Layer 5 of a small transformer language model trained on English Wikipedia (15 layers, counted from 0, width 128). Numbers have three digits each and are written without spaces.
A neuron adds its activation times its output weights to the MLP's output. To switch it off is to set its activation to zero at one token and run the rest of the model.
A neuron's activation on a vector x is SiLU(gate . x) times (in . x), where the dot is the dot product.

Input weights of the MLP neurons that the questions are about. A number n stands for (n - 500) times 0.0007.
n80 gate: 321474539707462390744587356427492577393539445307552614487559483451614350122392393453461325483835487355475377372354678447267504424570925658513630598109745602458606467513420508559449389573526500461386201674526391580543417431487449693571546457362504517580504974509415426371594220430672491513630509309487287379357389435455647590500175566458684715559380483584369504740400802525729483602280
n115 gate: 761385436246348798522675177500496778216587522183440630329598496478776591334765536387426577143491428630563719672332513491619500737624483428274413308436714321379397570753547398558405365710572412500269419378613518429619394486728438699677496609545578395523606500659428387536406531657323400540623505581248344244500495775699463649322390665755278567553486719350460227722385442670404567244603
n165 gate: 636568425300408614635749383403592645615420556261455811571400333563787465631527323274168447563686763566338343455322603346558517246464095460628304427410631566443395616500793522591602632455553781233658416462231483687536378563549256446681622384607667232482319571322496555460902728518314625500304630645408594319419482415610661540470616547557360470422398404483504531522540636266272290566404
n237 gate: 331389823775364666696550640396570674769405542509644683736584228627579709467252543282664495236500322830430566724681505500529789570711450420382639687510379449341743459372431356672538773309604461476534443706387551435639543385275332519532383605324389758461753452719227491638416584544391457166538304871698673403826476428337299585414490532491398383933633594445355543579414331423314340580439
n244 gate: 491500631739589551527640330451126657428341562523354300527745473474686685554582626815303747386630522397603589463269757311486666406637648527599414687413611620362664211433072704797311357545608394432537500596460381318573528422641424523513478314577532373397614183632599643645312531624396291352455505295460500474691370222534805464716564565210477496487378326254269477443217531422564451473732
n285 gate: 389517554439418346463343716570676611367600699396609459301205722805733325385337350425260512567406665665562414568392251487567480677382592496214429444605697406320615315471496255443218306617570521316475467408248679475441580693303754674541737663287530328590544600554541249446448553343463533463492580566376496524269438580429441488584584688660619578676562475646443508492508274312433405409738
n316 gate: 505437562345420495444157524390486443553529655261568448247831742303500251623428812443597572713466429429282495485212315495785426457670297481696597306442424888405462677529545655495409334418615255519564404334691547128791422340529401583846326505745544384287393442437433482760745600583409235243394360505495597533883309379728519534789548482367417754476227543523424592462519676330495277462751
n80 in: 570218316500388625500617580663338725500516596679555458477708295686596527543469731531441562346516330624473454356273795564594474318338368379340323451338285492477346386718601396631281395374340536429552543549453266427401580429563200703409569645512520366447504394343663459488186338181523362461591595268422472622441516709511358492481595440492344427538605508511523492508524512590606473341187
n115 in: 410658336344721385301529701586398543474569601509657483517542526652170496287296418470491560383451611594824458482336596773496363432465624637302231371409322373602369508710393631399564410608539628426671406575419470343278728235648500518492703349483592639549625487613436364898424632627522452645634852432427286559500641465750500646562439384543469669272423457722521721470535628603591577026606
n165 in: 736672371603679770385461525412758436612573394552427373351564596535413476552488387271729179309583524648556492372569375516403590500651640560448232496561405576365460480500475650571500588415255418682492608605576385670610385500248278471268492622674520500250473589626660566399483556549694334520366455237724390414492604634550704383492561457556315552599379396268381334196423584260585468244241
n237 in: 571607441525247681850399547492686417467492430383441670613475654584665454359416714328423864479401280537313413401572354564428512425313322165366462478462281421463554504621530578471446504606684612555346504383408595558602334364390450363717545445386436602500410449530362520761399413616592508667301462662467636582318320542524309831516720319571590376471508732725500749718381238698551342304181
n244 in: 578473360281435392072500380556444405409395632509451130726384526562569648401504635866398448571522332426530578397662669696601517651478450761748469319213238332341431606222514731414696738601361438311273726769491598504306451500619479460432624702640420628586763618294418500531582457589635417387702359422409358428668465610608315430550822420621348350496465422492586311517549595504320712379526
n285 in: 461613516457488463605565464236301124606305786386564398390434433443453583433647547232376571504557535606625492261583580460432278391492706827322249447720504785317457320417573438605583539321457480524492512412524581364376568564472418464515473452337596420574535659488535519631578676484472659575345807566441532412260571256387460603629775580645391348232476430377586250643424535667508418445344
n316 in: 402482545570540394311751436442346584219527439714559248705412416291526585655468786272396638699587487322690619615563448559414414527554319567705762361781632465491535591549186663830277784392589811275614473478540570636459500400721332742435852280370382631440413460374762457500491469363527577469333581761602350365527567450688468710654586440434491306320513487544694567430486225427230659291668

Output weights of the MLP neurons that the questions are about. A number n stands for (n - 500) times 0.00072.
n80: 575339624444513685586432433516568523599497458576362494356326400921614430522560678540545443359364341431642539614360519507558367554484451555626487694589597681392478399652598582260553563269608549513275481597595262539647691389493654520576417532760472433405409640636527253442585527663438479531654439608579669462455484509430550430547503488486381795389670572535610500511621519616469503634634
n115: 688348511630461360464374641411298601585393585429383435500508517421420209389458430686489631646579637511510375623641437585496481634453621652531497370541651489420621511388445455607443355483451699318537409539670362607426455548660336442534491489413752503375471411293693606268596511390500620708438453444574480609535525445644585359904558390286608507672516394343464444336524517630666690787166
n165: 574616507431425521618564480388670227578560237388464474249540373208395479600544483647350350480417286589566595669503318558446461516582280497470685325553332569606661654467431489327707592598656486430489520522247605504496583360411554469605541668500487480487426544574379449369415536256496360447549496455514478529443377512469659548692298826645651712590395451556412585366457455136513566430581
n237: 659794367441615363617366645385500608642422556399424398528587657314476378314478749462475399520451344637464535360733631602567702648408532362510353487470429390593459545437464268511736671640482510614295483388599561496734328479471483409477541644552487397727493497728479391359595333465461629631465515374532401559356554441269464562357646559535520437369579620461614236660427500564529543309500
n244: 431615497484592609448470586451487526427464564608481602493274544025415523600369506317550451456377200442457586327585487373557414620519689377552240390494588577431444402445460587480427515655652331466629603500476570449444562592423609441423631478526531435472533729437520473398510593473530386483549925672493308515666525546552354370655357579636472404283451440669621441472633524690370457467541
n285: 627483431468378222627383591618559707438686474464592542510493583972471346549320705426415635466433710588473329479494488525652624687465271634564571395479543428388521564558530395357461533494590431500575482555303581661650579536493546368570595642548548509319351672562415537685467376417480523693548403591690373446679478474652467396600452593607608594548656514470588598500607589526506333558541
n316: 730683300780493412633455472416706594144285627596509535187411500715429403479437522549683623507260209430346520670489457420421534482496458410377364486321576533442488362472482382256407500514338252661526518572376721555458631706477536411489368550459406422701643449446348663444636621493500496416489544327523521462410562477349358469729266699458525496704488392595504349655291435405347309619445

Each question names a token from some text and the token that comes next. It shows the vector x that enters the MLP there. A number n stands for (n - 500) times 0.0082.

Then comes g, the gradient of the next token's log-probability with respect to the MLP's output, scaled to length 1. A neuron's effect is roughly proportional to its activation times (output weights . g). A number n stands for (n - 500) times 0.00071.

" ex", then "e"
x: 458492595509581539524344472502562195496550544426512337469437388466456479459391488463599597475674579601554340584574475484481626399599420499295448380519401632475504407484696567559546459476403431607360379486552527503488511395430375679398460786339426553262505469536468526505279594551567450411456409369479379368737401445427700640436549387599730663473601561499676516386637416580470316395470
g: 619593199640363691735500569376312611523473500532380373368518470491496283689406559548324515748529449369452419489489428293303605451514431577501540459493537449289568446452559509576579538543605264492152485523602771609394587513287547511520384379615378683642541683433544701615507557412654478478317740455362556592301717364398511493321710541591796635356523250537626543326530403511514494701468
Which neuron, switched off, lowers the next token's probability most? n237

"===", then " A"
x: 316478473427685517427421621421562392560590398651416621544524605687572629675395516574519693714419538402595531567537520436428564438448438496577344379425583384706439585581465650308542562406404522521698627341358560499474378586545469653474434410400538522366578601441467536536664412406524512584396470527331599471395525513501494608293618390434457611322418534534494360623511673467561453626523
g: 381451461483430564621481630579459361436486573461300512486530367450454405306601672446448586520764418501459515513601352538616493610377307432665386386579642747494713666463533533507449440460487308479602604483665524283517393549392504403493558229575565407484470368729399682496529583552492464657628204371455734309480555698420629601633075636721365640513561338635323816365432625664657410492627
Which neuron, switched off, raises the next token's probability most? n165

" the", then " to"
x: 466423430451546625637450519487485472358433460642514376537696524436501375425538483645399562476479506428448551483386449540427655543380440575481434730540488655661479468457643503422600459497475510268574612321853652372459499480564431373419468600509441538454499608595577545561590476487505596569430655097513396446454443373415614635332677388482459502390464454333551406564449453471409670476621
g: 499494252713532455508463549370431536537452388472435538522607519449735642298628337535623642312487522538614567450783562694568496551406626499269466618579295445264558785582344350401409593545452631336539540467599444370557449449588485462278544512691469457573207420408567540476471323480608582650470279350766610517421574487421465357723426622430510468776593566552299456642946289438605476499502
Which neuron, switched off, raises the next token's probability most? n244

"right", then " ("
x: 510646375447481427405664637434434381381558624491657454377483423564445542534571432507511444393649523551545380560585499585592385685868518615454577393578450448475435424627273507559626380427680658551618559359582425519557547422592591444553602659406347402545568521599419650476487439559600606403582566358436413629628621627424479452330553588725580632354481587519583430618312530442504574443352
g: 586245409436525077533571602516444546306557440391538614508675526491466238462547264563540657520489542561618572439542512568477362583177460739095666523724456709594505412585522589296508531567649405408514588556585459578346554611607208404575523626627458278407455316567741411516488551571548524436705409624547734398382431642289553543694538508381515306565671529679542469538404518438390438470501
Which neuron, switched off, lowers the next token's probability most? n115

" ", then "."
x: 500538483481472492458408429493464487579503395427446269428589501597535537478547554534511552609470423429431551576613464616591398452476511424445487609348494581400499637479493451478668473454494521428436432493612486606519364638571513457557086631453575556582573546402391547480508477555540591538439601463482552561625576513371458495306724025355417540479466535632529482466517464608670453343401
g: 499331479217500543366495444475508764401598249564770650488579518484539344778546345489632547390620566426547419591249516529593431564629445665605446315565222402349276475688583491470505571300247571358500535525551570422659428410541597470294580436536563526335348410514479503617545299349335365466576544609532529401501264481618731294506519493513443618558473533208676688330806467550320662434461
Which neuron, switched off, lowers the next token's probability most? n316

"ru", then "g"
x: 487341387514643640580443519573420487625337440641477568531560260427521476531461458531544559331448489524650555500556547596483676549538357610311728458663688458611476535596548597354665416579371482527330611550287439478364588580532659468507399622432282463332486478540523577513151663348583492552409403528545449595610559557545826654305506409492534560567560402498448557565452481498541592547504
g: 584384607444641570389561560695359517502407389621739576431490675632532661648260577552581653523478611601535400468705451547500589592383430317817653560644604358600679545526427082532677680426579651473617708503465467630344550822390414606630492594539595645556185645528445587340336385656471546478733502406430410403360679412668381568445382522369579489581667553380474421388386497555401538695462
Which neuron, switched off, lowers the next token's probability most? n285

"l", then "d"
x: 647549488546661271343570551479564745410601491499733459408443416493480489508224350465461445579557481256521487520527446558476366585613443474553525449600656452622425652563595393437708538317440440365423412494606386579466414471467600437384566583352537421490634323502511550497551506366494588507598656382558411444464721615471398600342484731281501568594453583485558414664500558565611471435545
g: 691562543374744464326283562396635612389528412632235393635439607482295585598566641533535435725402506329466412414631372399628548615406462766424526336491669552702453564768452485431420097739464754602692678499304486596631535322456361473506473648343420459480384432708451713419263613559335424520589495443482432450395442572471478301567628733548279416462389432476584533542553436549519439357471
Which neuron, switched off, lowers the next token's probability most? n237

"ch", then "an"
x: 648582430424574589446576705505692374444689433629519411674545457473570511590626530554647397748448618528640531565666526539544470432584361417388543549333555508520345610424364579590391644528551513423290217422664386542674535575614560515449601333377440467650454412444358521479616423479431723513495601366744503494449512561489619490640644380390421434485377572634493465417508516536522594290423
g: 572392411510317147685857532516487445444531393393382365428400580473492468432545430491495606711268410509424505530537186313344299618611452714489389533322650508453760556703498399581572510632397412360407511600576488468323638394457577537389593548498335649579355585497275482726220443533569538567608478471430650711464455435552421750637345411660597508434585310619737441488427381614601463251417
Which neuron, switched off, raises the next token's probability most? n316